Layer 4 of a small transformer language model trained on English Wikipedia (20 layers, counted from 0, width 128).
A neuron adds its activation times its output weights to the MLP's output. To switch it off is to set its activation to zero at one token and run the rest of the model.

Output weights of the MLP neurons that the questions are about. A number n stands for n times 0.0056.
n14: -1 -24 7 -14 -17 -18 5 -21 -14 -1 25 -2 -9 13 -10 22 31 -11 14 -12 -56 13 21 -13 -13 -12 26 20 16 17 -18 1 32 22 -21 6 33 -9 -11 13 25 -31 11 -3 5 -6 3 -4 -33 -21 -54 11 -3 6 21 30 41 -4 -9 -7 -29 0 -27 12 22 -44 25 -15 -16 43 10 -35 30 8 -56 5 -18 6 71 -3 -11 -17 -5 47 60 12 -7 8 1 28 7 14 7 25 -20 -53 10 35 -14 42 7 -12 -3 -8 1 18 35 28 -5 7 -17 1 -32 -5 -32 -10 -10 18 -22 -17 2 21 -12 -1 21 -10 -7 10
n35: 1 -10 4 44 -25 14 -38 -11 -28 -36 -4 -20 -34 6 -12 20 -6 21 19 -19 12 39 -27 10 -14 0 -11 -8 6 -37 -33 20 -33 25 12 1 10 28 18 -11 9 18 -11 -5 1 -24 10 -2 -41 13 -1 53 3 4 -41 -31 28 -3 47 -22 0 -13 -29 22 -12 -29 10 22 15 33 -25 -3 -15 -19 21 2 34 -12 31 25 -2 -2 11 9 12 -34 32 -10 -28 31 -2 23 0 22 -4 -1 1 -6 12 -8 -7 -6 -8 14 26 12 -19 -7 6 19 -6 -18 9 -2 -22 42 15 -29 -11 -1 -2 31 -16 -18 -11 -38 11 -26
n37: 6 17 -4 -12 1 -3 32 -35 -41 6 15 4 -9 -5 14 33 31 -36 -17 46 67 -31 39 -57 -14 -34 -17 -19 -1 -33 -12 6 -17 -25 -12 3 25 21 -33 -16 26 -6 -11 4 0 -41 11 -11 -2 -4 5 -40 11 -47 -25 26 -43 -1 13 33 -38 -22 -12 31 -27 6 -2 -23 8 -8 -30 -20 -19 -33 5 -18 -19 30 3 1 -18 13 14 35 5 48 43 1 -9 5 -26 -21 -3 -4 8 -4 -13 18 3 -9 3 0 6 -37 -11 -11 -41 -8 38 4 2 -1 32 -4 7 -41 -23 -16 10 17 20 22 -19 -25 -33 -15 12 20
n58: -33 -9 51 -9 2 -18 -12 1 -26 18 7 0 -45 6 21 12 -3 -6 17 -13 -4 -1 -6 -22 7 25 1 6 27 -50 37 31 -19 4 3 20 -12 -8 1 28 -10 -7 7 20 -35 -51 22 -11 33 -7 -17 -9 23 39 -45 15 10 16 24 30 -3 14 41 -54 1 -16 20 -37 15 5 -2 -10 18 -16 4 5 -29 -27 -1 -3 7 17 -7 -45 39 8 28 -2 -22 1 -51 -3 5 9 20 12 10 -8 -35 -16 -70 24 25 -37 5 -1 35 20 -38 -20 -9 14 5 -13 -14 2 30 -49 -16 4 -2 -5 23 10 -30 27 22 -20
n70: 13 -26 -6 14 -20 8 28 33 -38 15 24 1 -28 -18 -33 19 10 8 40 7 -48 42 -6 4 -12 -11 -15 -7 78 -2 51 -31 3 -13 9 -15 -28 -8 -5 39 -18 -48 -8 -36 27 -42 5 1 21 -50 0 69 8 30 -34 21 3 35 -15 -58 -22 -6 27 -30 -17 7 0 7 -23 -4 4 17 -13 18 11 -4 12 -10 4 33 20 14 19 -5 -7 -40 -8 26 -13 -21 -7 5 -22 6 1 15 -15 -14 4 -20 26 -42 -26 40 -38 -1 33 -36 -20 -3 10 28 56 3 18 35 29 -31 10 5 23 20 12 11 -1 2 12 31
n93: -35 -40 -34 -13 3 -23 12 11 -2 -6 31 -20 26 4 -6 -23 -18 41 -14 38 15 13 9 -49 -2 -14 -25 27 11 -25 -49 5 -8 12 -32 -21 -1 -14 10 25 -37 1 15 -19 23 7 8 -8 10 17 11 -21 11 35 20 2 -12 1 -24 -38 -20 -4 7 5 22 24 5 -8 11 -10 33 5 -2 12 3 -1 13 -25 -21 24 10 33 -18 17 24 -43 1 23 -40 -25 5 -16 -32 -4 -57 36 20 21 19 -13 15 -19 -2 -36 -19 -1 0 44 43 27 -6 5 16 26 -4 -19 -21 39 -18 1 -3 -21 34 4 2 25 -26 -32
n142: 15 9 59 7 30 -10 9 46 24 11 3 11 -10 -12 -10 36 -1 7 -11 27 -69 -1 -33 -11 30 10 -1 59 -22 23 -9 20 -48 8 -31 -47 33 -24 -6 -31 13 -52 -22 15 -12 -31 -12 -5 27 -11 -8 20 8 -18 -7 -14 -27 -3 -48 -3 -7 6 0 -46 20 -2 -35 10 -23 40 -16 -7 -19 15 26 -18 1 -24 -14 5 10 -3 -7 -5 -11 18 8 -13 13 -43 13 -46 -25 -5 5 -20 -14 -37 3 -6 -3 -39 13 -3 -1 -2 -4 10 20 -11 15 37 8 26 -8 6 -7 11 -33 1 -45 25 44 -14 -20 -7 -29 11
n148: -57 -28 6 -16 14 28 45 -6 -18 26 -27 -2 23 1 18 -33 31 0 -20 2 22 29 16 -27 37 14 17 42 -5 3 -20 -26 -15 25 -13 -38 -39 -13 -2 5 -4 -23 -15 -12 3 -35 13 -9 -26 49 -10 -31 -49 27 5 -24 -25 0 36 20 -24 -15 -15 54 1 19 23 -2 17 -19 -6 -11 21 -10 12 13 26 36 19 -25 -2 16 19 -22 14 -10 11 -27 -14 -25 -20 -19 -5 33 59 -25 -32 -10 -33 -7 -2 1 3 -4 9 27 20 -19 -21 -18 35 4 -11 12 -23 40 49 12 -32 27 28 7 23 -47 -28 -59 1 -16
n160: -4 7 -2 3 3 -9 -42 -7 22 -8 -46 3 31 -11 30 -26 10 4 -1 19 -52 -6 -33 48 14 25 -21 27 -29 33 -6 19 36 -11 40 -44 13 28 -10 26 -9 -15 10 -15 -1 -13 -11 -9 -2 -12 -9 46 -3 -32 12 -12 20 -1 -13 -15 12 12 -8 42 -24 36 -13 32 34 93 -4 12 17 16 20 -21 -14 28 1 5 -29 29 -14 10 9 47 12 -3 31 14 3 24 -12 -11 -11 2 -5 10 4 23 8 8 5 -11 -9 16 -26 31 -5 18 17 10 -12 5 -33 -38 -5 36 -7 3 -42 0 2 -10 21 -17 -3 -19
n166: -6 7 17 22 -1 -11 -28 -1 1 23 13 26 19 -23 -26 16 14 -32 17 -54 72 6 -21 3 4 -1 16 -12 41 2 -15 -20 7 40 20 13 1 26 5 -5 -22 17 -5 -32 -2 15 -29 -14 22 5 -15 -12 36 34 -1 -15 10 3 -5 21 14 4 -2 -35 -7 -17 -30 -25 -58 -51 21 -23 7 8 30 20 -48 21 7 3 -33 58 -22 -8 -21 -32 -21 4 9 -14 -10 -7 0 4 23 6 -20 -2 -4 -25 46 -6 -19 -6 3 -18 -10 -20 6 -21 -5 14 -30 10 33 -14 6 -15 -52 8 37 3 7 -2 -12 4 -24 -22
n178: 16 -14 -5 7 15 -29 -1 7 -12 -24 -18 -4 -27 23 26 -10 -11 -20 -1 13 -70 15 -16 -15 11 2 32 -2 -35 21 -19 -29 11 3 13 -36 1 -20 -16 37 -4 26 -13 20 32 -2 -7 17 31 22 9 -26 0 -26 -10 8 -4 10 -37 -19 15 16 4 -13 22 -17 -34 46 -26 33 -4 -18 2 1 -25 -5 -9 -1 -7 -6 3 -42 19 11 -2 4 -24 33 9 0 -8 -17 21 19 4 -49 12 22 -10 6 22 -30 21 -15 9 9 -1 26 -13 -32 -16 41 -43 -16 -2 25 15 -8 -10 21 -13 3 -8 -25 6 11 2 18
n212: 4 17 7 20 -14 -27 -23 9 18 -4 25 11 -12 34 14 -12 -20 -9 -22 -4 1 4 22 -45 -19 55 -30 -10 5 9 9 25 -50 -8 9 31 0 4 14 -18 -13 -5 5 -53 -33 -22 -1 -19 -20 1 32 60 1 5 4 30 7 2 -9 -6 13 26 3 -8 31 8 -28 -24 13 -12 8 16 -9 -9 14 48 20 45 -26 33 41 -29 5 2 -7 -59 -18 -14 2 29 -27 -10 14 -13 -3 12 22 -24 17 -40 30 -11 6 -22 50 0 18 -10 -37 15 17 -9 -4 -6 43 3 16 -19 3 -19 23 6 18 25 47 10 -55 -29
n221: 20 1 28 -5 -24 15 -9 -55 7 -41 3 -14 -6 1 -4 13 -25 -39 -5 2 32 -28 -34 -13 34 35 46 0 -11 -23 -5 -11 -19 20 1 5 9 34 -29 29 -7 21 4 -22 17 14 8 -31 29 19 -12 -62 -23 -32 26 33 12 -10 26 -10 -8 -12 -23 21 -1 -32 -27 -6 11 -58 3 -21 17 5 5 -44 -5 -13 -46 0 4 39 -8 12 -16 18 -8 4 41 38 30 14 -15 4 19 -11 21 12 57 -7 -29 -17 -16 8 14 -4 -30 -16 8 20 36 14 -17 -27 6 15 -7 6 -27 -32 -27 -1 23 6 -16 6 -3 1
n222: 3 31 -7 23 -16 17 32 -40 -16 -13 -5 -35 4 -23 35 -11 3 -31 -10 10 22 0 -32 -21 -1 -13 -14 30 -31 11 43 -10 -6 16 15 1 -22 -40 51 -17 6 28 -2 -1 9 -17 -7 -9 11 1 -18 38 -21 -1 -21 15 -7 54 26 3 -11 -9 27 54 17 -26 -11 21 -8 15 -7 21 8 12 12 -22 -20 -14 9 10 6 -37 57 -52 16 -34 -21 -58 9 -16 25 -8 -3 27 52 -29 -48 -26 28 -12 6 -21 23 -15 -10 -5 60 3 18 37 44 -27 49 11 -11 8 -5 46 -27 -1 25 -27 5 -25 13 -25 -17 1
n235: -28 -1 3 -36 23 13 10 -10 17 4 -6 36 60 22 39 -4 -38 2 -4 27 -55 1 -4 -12 -10 -24 12 18 -19 11 -18 42 2 -16 -3 -18 -25 -1 -11 61 -27 16 9 -1 30 1 -24 42 21 -22 4 -6 70 8 -14 2 21 19 28 26 20 3 -5 -17 19 -13 13 -4 -28 -16 14 -39 -1 -9 41 -7 39 8 -15 -14 5 10 -6 11 0 -41 13 19 16 -65 26 40 11 -34 -9 16 10 15 -6 -18 25 16 18 10 -18 -35 -42 11 -12 4 16 9 11 22 9 38 13 9 -24 8 -63 -6 8 6 26 -21 9 12
n255: -33 -25 -20 -38 -3 -14 34 -19 -21 -23 -8 -47 -23 -10 -34 -14 -20 -23 -30 13 82 0 16 3 6 14 -9 11 -27 -23 -22 -7 -50 4 4 -26 -8 1 4 24 -37 12 3 28 -2 32 12 -14 -2 -12 31 43 25 3 12 13 -7 18 -20 3 -34 10 -11 -14 -5 -13 -4 9 -50 -8 -18 22 -16 -6 6 -17 69 -17 -28 17 -47 48 27 -25 -25 -6 -11 -28 21 26 17 1 18 32 -17 38 0 14 -15 -24 3 -22 -7 16 -14 15 28 -32 23 7 22 15 -12 5 12 -1 -22 8 11 4 6 -9 5 32 -4 14 -25 -12

Each question names a token from some text and the token that comes next. It shows the activations a of the neurons there, in the order above. A number n stands for n times 0.065.

Then comes g, the gradient of the next token's log-probability with respect to the MLP's output, scaled to length 1. A neuron's effect is roughly proportional to its activation times (output weights . g). A number n stands for n times 0.0042.

"li", then "mb"
a: 0 -4 0 79 2 7 -10 1 -4 -3 0 2 37 5 2 -2
g: -14 19 25 -17 25 35 -3 -7 8 -16 -18 -4 -36 17 6 10 -10 -5 35 -13 10 8 -1 8 2 6 10 -3 9 -31 48 50 4 48 7 0 29 -27 21 -10 -28 -22 2 38 8 26 -13 -60 19 41 26 2 -8 0 7 8 21 -8 -2 -29 3 -31 34 3 -4 -22 13 -63 7 13 13 18 7 8 -12 -6 22 -4 -16 17 8 6 -5 -8 -16 -23 5 19 7 -10 -11 -12 14 2 2 37 12 1 12 31 -33 -29 -24 23 37 -34 -38 -14 -19 -5 42 -10 -27 16 8 -30 -28 -7 4 -2 -16 -15 1 -27 -13 4 -10 5
Which two neurons, each switched off alone, lower its probability most, in order? n58, n221

" as", then " a"
a: -1 3 -4 -1 -52 -5 -6 -2 4 -11 3 2 2 2 1 -4
g: -14 14 4 -2 -3 -9 10 20 0 34 36 -3 -17 48 -19 8 -9 -4 -27 -13 14 -18 -31 -36 -8 4 13 -5 -10 -34 -3 -4 14 -46 5 11 16 -15 -42 -19 -12 3 11 39 -8 -42 26 -6 14 -9 17 -7 -7 -2 -15 66 3 -40 21 45 -3 13 -41 16 -6 7 -14 24 2 -2 18 -25 -12 3 12 25 -25 8 -1 9 8 17 -23 -24 -9 -30 8 24 -21 9 -8 11 23 -25 -18 -12 7 44 -10 -16 -8 11 28 -13 -22 -6 1 49 -19 15 24 -6 -5 28 17 -19 22 15 2 1 8 22 -43 -2 -21 30 -41 14
Which neuron, switched off, lowers the next token's probability most? n70

"In", then " Japan"
a: -1 -50 3 0 1 1 6 -14 5 2 0 -2 0 -1 0 0
g: -7 12 4 3 14 6 -4 43 29 27 1 -33 -18 -6 -50 2 -16 6 4 0 -1 -17 -4 18 -6 -1 2 -5 -2 -9 -26 11 15 -5 1 -13 29 10 -13 8 -6 41 -40 -26 11 -22 -17 31 21 -42 -17 -15 47 -17 -8 9 30 38 5 28 -11 -48 -2 30 31 3 13 -48 -2 -9 12 8 -26 -14 10 16 -6 6 9 23 -11 4 21 29 -7 9 -2 10 -38 -28 13 27 6 32 -28 -45 -22 -11 -26 20 -4 22 36 32 2 -14 -14 0 -5 -29 -23 17 -46 -13 9 -9 -15 17 -15 -16 20 1 -29 25 9 3 26 26
Which neuron, switched off, lowers the next token's probability most? n148

" Two", then " M"
a: -1 0 -4 4 -2 -23 -3 -2 -6 -2 3 -8 4 -3 0 -17
g: -13 -19 10 -5 25 -25 55 11 -7 29 -28 -13 20 1 10 -23 14 24 -22 -7 7 23 -16 31 -3 13 8 -14 -12 2 -21 -14 6 9 8 11 14 32 14 42 -1 -10 32 13 20 -10 -6 -24 -12 -15 28 -6 32 33 -20 7 7 8 3 37 37 15 -21 -19 -40 -13 35 -2 -13 13 -8 13 8 -60 -21 13 -37 12 18 9 -2 -7 25 -9 -37 5 23 -40 -31 -2 3 19 23 -21 -7 -11 22 -39 -19 8 -31 29 18 18 19 -22 -11 2 -10 38 6 22 -32 4 -1 3 44 -2 -7 -26 19 -22 -7 16 -20 -33 -7 -2
Which neuron, switched off, lowers the next token's probability most? n93

" only", then " other"
a: 29 -2 5 2 10 25 1 6 -1 0 -3 0 14 29 0 55
g: 12 -29 -13 -36 -9 -6 -18 18 4 -14 17 -30 4 -20 7 -3 -11 -3 27 17 -8 -7 -3 -23 -23 13 30 8 -13 -4 37 -8 -5 0 6 -9 -24 -27 -29 -12 6 -18 4 30 -31 24 27 -25 -11 -12 -16 26 -42 -33 -17 -21 -31 -1 -15 9 -31 -36 27 6 3 11 -1 7 -47 -21 -24 -18 4 -9 3 -14 12 0 5 16 25 -9 -1 25 3 -5 -8 -58 41 8 -29 -9 21 -21 37 -39 -25 13 -10 -27 10 -12 -29 -1 -20 21 27 36 -22 9 0 -3 -55 3 12 -12 -20 0 43 -8 -1 26 -13 -16 11 -3 -21 -41
Which neuron, switched off, raises the next token's probability most? n93

" what", then " it"
a: 3 -1 1 3 -8 84 -2 76 1 -4 2 8 1 0 -3 -1
g: 29 -7 -5 9 -2 7 18 9 -6 15 -16 -9 16 10 8 5 14 15 -13 5 -1 -27 -28 -11 30 4 -28 0 -20 2 -14 -8 12 -24 21 12 18 24 -32 2 25 0 13 -41 20 18 37 -23 50 28 15 -31 -7 0 7 16 2 -26 -14 11 25 0 19 6 -15 18 -5 1 25 13 19 25 22 16 32 17 29 -1 -5 17 -13 -12 -8 -6 7 2 -29 -41 -29 10 -12 2 9 4 5 -8 8 -23 56 -13 -1 18 4 -34 38 7 -7 6 -34 -15 3 -60 -17 17 34 -37 5 11 -9 22 12 82 0 -10 -22 16 31 -16
Which neuron, switched off, lowers the next token's probability most? n148

"B", then "uck"
a: -1 -2 0 -2 5 3 9 -1 21 -67 2 -7 6 0 2 7
g: 24 -31 -22 -32 3 30 -1 -1 -25 -6 11 -31 -5 1 -28 53 -8 -14 -18 -38 7 2 23 -3 -3 -4 -3 15 -25 -7 10 16 21 1 12 3 -1 16 -25 -25 6 19 -1 33 12 -3 23 22 -28 18 1 17 -6 42 12 -41 -5 0 11 -20 6 9 57 3 49 15 -1 -57 15 7 34 12 -5 7 -25 7 2 16 -4 -43 11 12 2 13 12 -19 -3 18 11 -40 -1 -19 8 10 -29 -31 14 34 8 11 -14 12 -10 41 7 5 -6 23 -7 -28 23 12 -42 -5 24 -22 16 -10 7 -9 -6 6 -42 -14 -26 6 48 -13
Which neuron, switched off, lowers the next token's probability most? n166

" Mu", then "k"
a: 3 -47 -7 0 5 1 5 0 -7 -4 4 -1 3 9 -3 -2
g: 19 -34 12 21 14 -10 -12 14 -21 -18 -15 26 45 20 -25 5 6 -8 6 -1 -7 -5 8 -1 17 -11 13 15 14 28 -2 -9 -16 -37 -24 21 7 -29 13 41 11 -5 9 -8 -41 -34 2 0 -2 -46 -7 -7 24 3 -12 -3 -10 22 -19 25 -16 -1 0 -10 -38 20 -19 -39 -21 -15 -23 48 -7 2 23 -7 19 25 -4 24 0 -11 -13 -2 1 -11 -17 7 20 33 11 -16 -5 -11 -15 -35 1 12 -38 30 8 52 2 -9 8 28 7 -32 -8 11 -9 -9 -11 -21 -18 -23 -26 -8 -60 -67 -12 31 -18 8 8 16 14 14
Which neuron, switched off, lowers the next token's probability most? n35

" status", then " in"
a: 3 1 -11 -1 0 -2 -3 0 -2 26 26 2 -1 -4 -4 -4
g: -23 -12 -5 -5 26 -7 -14 -10 -24 -23 26 -51 11 0 35 15 23 -20 -40 -7 6 -3 -2 21 5 -14 -7 -23 15 -11 -27 -3 -4 7 -1 -27 21 -7 -9 7 -14 9 14 19 6 7 55 -15 13 5 17 -18 10 6 -22 27 31 13 29 -29 4 24 -4 -17 5 -71 -50 21 4 -13 7 22 19 18 27 -32 -11 -24 2 -10 4 -12 -11 4 -4 -10 2 -6 17 -8 38 -9 -2 -2 -22 -13 -2 1 12 -14 -10 -4 14 30 -2 8 4 -20 -3 -29 -29 27 -39 -4 -45 0 14 12 -26 23 -17 8 -39 -8 -14 58 -30 -42
Which neuron, switched off, lowers the next token's probability most? n178

"in", then "d"
a: 7 5 1 1 11 -4 0 -4 0 -12 -1 -16 -6 -2 2 -13
g: 23 36 -3 -36 33 14 -8 -35 -5 18 -4 22 -11 35 11 -11 1 -33 8 -10 14 -3 19 18 -36 12 7 32 -19 6 -1 22 -5 -35 -7 -40 10 -5 -29 4 6 -25 -8 -4 1 6 -2 32 27 9 14 -3 37 -17 -27 -2 -3 -13 38 -12 -34 -11 11 -31 -50 -2 25 12 -6 -20 -8 12 -24 44 -26 -6 47 -39 -24 3 12 19 18 19 -20 9 8 30 -3 -8 18 29 -12 38 -5 15 -49 10 6 36 -26 -6 -34 -23 -12 9 5 24 -4 21 6 -24 1 -45 -19 9 -20 6 24 -10 -11 -6 -9 1 -1 -21 -7 1
Which neuron, switched off, lowers the next token's probability most? n212

" finished", then " on"
a: -19 4 5 3 4 -5 7 7 0 7 0 -1 -4 -39 4 -4
g: 32 -24 3 16 4 24 -5 30 -3 7 -37 -19 -38 16 -8 -34 12 -15 21 21 14 -1 -15 -32 9 22 -28 -17 -18 -36 -2 13 -13 46 7 5 -1 -12 -8 3 -14 9 20 -17 -12 -18 20 16 3 -3 -18 -7 -1 -5 9 7 8 -7 40 6 7 -16 9 7 -24 24 -12 21 35 -5 2 23 -31 -27 11 -46 15 9 5 61 3 -3 26 23 43 -40 11 7 -10 32 39 1 24 8 1 -37 -11 27 17 14 -21 11 3 21 -3 -3 -23 -9 50 -19 10 21 19 46 -31 -21 42 -17 12 14 4 -13 30 -15 -7 -3 -2 -9
Which neuron, switched off, raises the next token's probability most? n222

"ation", then " Cor"
a: 5 9 6 -14 1 -4 -49 4 1 41 -10 0 2 -5 -11 -2
g: 32 17 19 -3 16 -36 9 2 11 -8 -23 -6 17 -5 22 11 44 32 13 19 -10 -11 -21 27 -5 -20 -20 18 -16 -56 -3 16 23 0 -19 7 -12 13 12 32 -14 -12 -2 -8 74 -24 -8 10 -8 -16 -12 4 -5 -11 -5 -38 10 -7 -4 26 -30 8 61 -1 -1 15 0 -49 17 -3 -20 39 -20 16 -25 -14 23 12 16 11 5 18 10 -27 24 29 -1 -5 -32 9 -40 15 -16 25 28 -10 9 -11 -25 23 1 -6 -37 14 1 19 -31 6 11 2 40 -8 -1 -33 -6 2 -5 0 -17 10 19 10 17 -4 1 -12 16 -43
Which neuron, switched off, raises the next token's probability most? n166

" Stan", then "'"
a: 1 -8 -8 0 10 -7 7 3 4 -3 1 1 3 1 -4 0
g: 50 -10 21 -9 -24 -24 -15 -7 24 -20 -9 -18 12 24 -10 17 -30 -8 20 -6 -10 6 -8 -21 4 5 8 -23 28 13 8 -28 -2 -1 -7 -26 -10 -19 14 23 2 -7 23 47 21 7 13 24 -40 -31 24 -1 -19 9 13 -3 13 -17 26 0 -21 18 42 31 8 -19 -10 -4 7 14 -57 38 -38 31 54 18 -22 14 37 -2 -5 -11 -24 6 14 -4 35 -28 23 17 -30 3 8 7 -36 -1 39 -30 -2 -13 17 3 -11 6 -2 20 11 -1 -15 25 -8 -1 25 22 18 6 2 -29 1 -13 47 -10 14 -11 7 18 36 18
Which neuron, switched off, lowers the next token's probability most? n70

" It", then " is"
a: 13 11 1 2 1 30 1 -16 29 21 6 55 -1 3 -4 0
g: -6 27 -6 7 54 -12 11 -14 14 32 -18 -8 6 -19 67 -39 19 -7 9 23 -8 25 10 14 -27 22 44 9 -9 -29 -26 -10 16 18 -16 -20 -3 3 -21 -23 -13 22 0 -12 14 2 0 26 23 -42 30 0 -9 -2 -12 23 -19 6 52 -32 23 -29 0 -8 -18 -22 -8 -27 20 -18 -9 -11 -11 -11 12 -33 14 -13 -36 -3 -13 -6 -20 -4 -11 -8 -9 19 28 17 17 -55 22 15 20 -13 21 26 -16 -7 -16 11 -25 20 -13 -10 18 -15 50 9 1 10 -17 33 17 21 7 30 -6 12 -8 -28 -27 -7 3 -16 -9 3
Which neuron, switched off, raises the next token's probability most? n212

"c", then "li"
a: -6 -13 0 0 -11 5 4 0 8 5 -6 -23 -1 0 4 2
g: 12 22 -16 -1 -23 -21 -21 -5 24 -31 -40 29 -7 -23 27 13 -9 -13 -34 20 10 -42 -15 18 -8 18 -46 -3 22 12 20 16 -22 -2 -11 -23 7 -14 10 -26 -2 1 7 5 14 28 17 16 36 -5 -8 -5 52 3 -7 23 2 12 -17 -21 -8 73 33 -42 16 35 10 17 -12 -4 -16 19 14 -46 -25 3 2 2 -7 -14 23 -5 -24 -10 -14 -1 28 -27 37 11 -3 -26 12 14 12 14 -24 -2 -8 -17 6 -23 0 -25 -20 -28 11 12 10 -22 39 33 24 3 5 28 -14 -21 -7 25 11 -7 27 -3 9 -4 -18 -24
Which neuron, switched off, lowers the next token's probability most? n35

"tri", then "but"
a: -5 -3 -1 0 -4 2 23 4 -4 1 -5 1 4 5 3 4
g: 8 -4 23 30 5 -16 14 -3 18 17 30 -12 11 17 9 11 -45 24 16 8 6 18 -20 33 15 10 22 -27 6 0 -1 10 1 13 -9 -19 36 -28 2 -32 30 32 22 19 -30 -19 4 -26 15 -10 2 11 -12 15 -6 32 13 -2 1 28 11 -6 20 1 -35 -6 -25 14 4 -28 12 12 25 -40 -9 -5 -1 36 27 70 -4 23 4 44 -9 -11 32 0 -1 -3 -13 -12 -18 8 11 17 31 -32 16 -28 12 12 5 -1 -9 24 -30 -19 59 -1 26 -5 14 18 20 16 -17 -3 7 61 9 21 2 -23 -8 -10 -7 26
Which neuron, switched off, lowers the next token's probability most? n142

"ton", then " received"
a: 13 8 -2 3 1 -7 13 0 3 -20 -1 2 -1 -4 94 3
g: -39 1 13 -45 5 -35 -24 -2 -1 -18 -17 -2 -45 10 41 -4 -8 1 -7 -21 2 -31 -5 6 -11 -4 16 -24 -4 -11 -34 -8 5 -10 -26 -3 -15 -24 54 -15 12 25 -15 -2 -2 -36 -5 -36 -3 -59 28 -2 10 14 -18 -18 22 -31 -23 7 26 -21 11 -7 -21 -1 15 57 27 -12 27 15 -21 -3 3 -1 21 19 22 1 24 -5 15 -14 0 17 47 20 -6 3 10 23 21 -16 -12 -17 3 -29 13 -5 37 3 -11 -16 10 -46 17 7 1 8 -12 -12 -6 -8 23 -1 15 -19 -7 28 6 -24 -14 -10 -7 -12 7 61
Which neuron, switched off, lowers the next token's probability most? n235

" human", then " habitat"
a: 0 -2 -4 4 -9 1 -1 4 3 -4 0 -14 -1 1 1 -1
g: -12 6 -10 -3 4 40 -17 20 29 36 -3 -40 17 -6 -12 35 0 15 12 32 9 11 -57 -10 -5 -15 -24 21 15 -13 1 -7 34 -6 -4 -17 -2 -5 -39 -33 15 -17 -9 45 3 -12 -4 -1 2 -9 -2 -10 -2 18 3 -1 25 -7 29 4 2 17 22 10 -23 4 -11 17 8 16 3 24 17 -21 -11 -21 6 -16 38 28 -27 4 1 -1 22 5 -15 -30 -22 9 12 21 -23 21 -10 40 26 31 -4 7 -8 -11 0 18 -31 21 -21 61 -19 -6 25 -9 -14 -18 -4 33 -74 22 14 13 0 29 21 -11 -35 15 22 -17
Which neuron, switched off, lowers the next token's probability most? n212

"es", then " that"
a: 7 0 -1 15 -2 -4 0 -5 2 -11 -2 4 -1 2 -1 -14
g: -41 4 15 30 -25 10 13 3 -6 12 13 18 1 -45 -42 45 -17 -26 -25 16 -10 -6 -20 2 -26 15 15 -3 9 15 -5 -17 -4 14 7 -8 21 1 -3 5 18 33 -28 -15 -19 10 -13 -7 -23 35 38 -14 -49 12 4 -39 1 -18 -8 21 2 -22 3 20 -19 -15 20 -22 -17 17 20 56 0 11 17 -15 16 18 3 -38 8 -10 5 6 5 -16 -5 -5 39 13 -19 3 -1 -12 33 20 14 -3 -1 -22 16 9 -57 -5 -6 30 7 4 61 0 17 -35 -25 -15 11 -30 9 23 4 -29 6 -12 40 -23 13 11 -10 4
Which neuron, switched off, raises the next token's probability most? n58

" main", then " city"
a: 9 -7 -9 2 -5 -2 -3 5 1 -3 -3 -4 0 2 1 -28
g: -40 25 5 15 8 -13 33 -41 -22 -28 0 0 41 4 1 3 31 18 -39 -2 0 57 -6 5 -8 -17 -15 4 43 15 10 -23 0 25 10 -33 5 15 20 6 18 20 18 16 20 -20 -26 -19 -30 -1 -20 11 5 13 23 -13 -50 -9 0 -3 2 9 -1 14 10 -1 0 8 -20 1 -30 -24 25 1 12 10 -9 -21 39 -2 -10 33 -10 12 -27 10 19 -14 -18 -42 9 1 -9 35 1 -16 9 0 21 -10 6 -20 4 25 -31 39 16 24 18 17 -26 -26 -48 13 -21 9 27 27 -18 27 42 -17 18 21 -25 -13 -19 13
Which neuron, switched off, raises the next token's probability most? n255

" On", then " "
a: 0 -61 3 -1 -16 0 0 -30 4 1 4 -5 35 -3 4 -1
g: 12 -6 -9 22 22 -29 -43 25 -38 -3 17 48 17 24 -8 17 -1 -14 1 -37 2 3 2 -28 -1 0 36 -48 -58 -11 -38 -22 -31 21 -22 -3 35 37 46 2 -23 18 11 1 -51 -17 -4 -20 9 -20 8 2 -6 10 -27 12 -34 7 5 0 -9 -11 -5 -14 2 -30 11 16 2 11 0 -21 15 11 25 -14 14 -16 -22 13 2 -13 -22 31 23 19 3 -3 -21 20 -2 4 -9 -34 43 -5 -7 10 11 -14 0 -28 -21 10 -12 5 4 18 1 15 -27 -12 29 -15 12 18 7 12 15 28 4 -28 29 -38 25 5 -31 -6
Which neuron, switched off, raises the next token's probability most? n35

" M", then "1"
a: 0 0 -8 -2 0 -4 6 -1 1 8 2 36 3 0 1 -5
g: -33 -11 -13 31 7 -27 -8 38 -47 26 28 -8 0 -26 -33 8 -19 19 15 -23 -11 24 37 -12 14 -16 1 16 -7 8 -20 -4 -10 31 -21 41 20 -22 -61 15 -25 1 -12 3 -9 34 -29 -25 -2 -36 -16 -2 -26 -42 -29 -27 39 -4 -18 -45 5 -8 6 -19 -21 0 -12 15 36 -15 -5 9 -19 -2 24 -3 -23 -17 -10 26 -26 29 -9 16 0 2 5 10 3 5 -6 7 -18 -13 -1 9 -22 12 5 -11 24 1 -3 -13 -9 28 -7 -4 31 21 -4 -16 18 17 5 -23 -43 19 -28 -29 23 28 1 -33 -18 6 1 -20
Which neuron, switched off, raises the next token's probability most? n212

"s", then "or"
a: -7 -6 3 -2 -3 -3 -4 0 -8 -1 -12 0 18 -84 -3 -18
g: -48 13 -39 8 5 -24 18 -38 13 17 21 -11 29 2 43 -7 -24 9 -23 28 -11 -12 8 -4 -1 -8 20 -8 -30 -22 27 -24 2 11 -5 30 33 -3 -40 -12 9 24 17 11 -26 -3 32 31 28 -8 -8 -15 5 -5 38 -39 -7 7 -34 -55 -18 -12 6 11 4 -6 25 7 9 19 -7 2 -4 39 19 25 -10 8 -14 12 -15 -5 -16 -22 29 32 14 -18 13 -19 9 -8 -21 -20 14 5 7 -5 4 2 -7 31 11 -13 -6 34 12 -23 -25 42 3 38 16 -27 -3 -14 55 11 -16 -5 2 -40 15 -17 -17 23 14 15
Which neuron, switched off, raises the next token's probability most? n222

" want", then " you"
a: 6 -4 4 -1 1 -3 -2 -8 0 2 -3 -3 10 38 5 -12
g: 39 19 -25 -32 15 -18 -52 23 11 -2 11 1 2 -23 -22 6 -13 -21 -31 -45 -6 25 -15 7 -10 -12 -14 35 -12 -37 38 0 -15 0 -6 -28 38 -24 -39 -24 21 16 -10 20 -25 -17 24 -2 20 -6 -35 -3 19 -13 -33 -16 -1 32 -12 5 -31 -3 -7 -17 -11 -23 10 -4 -14 6 -19 1 -12 26 -3 -11 12 1 -13 9 -33 -7 -51 -21 -31 12 -6 19 -34 -12 -14 10 11 -18 15 0 24 19 -22 38 -6 30 -9 -14 -2 13 32 -25 4 -7 -14 -9 -50 9 11 18 -15 33 -18 -2 8 2 -3 -11 45 8 33 2
Which neuron, switched off, raises the next token's probability most? n222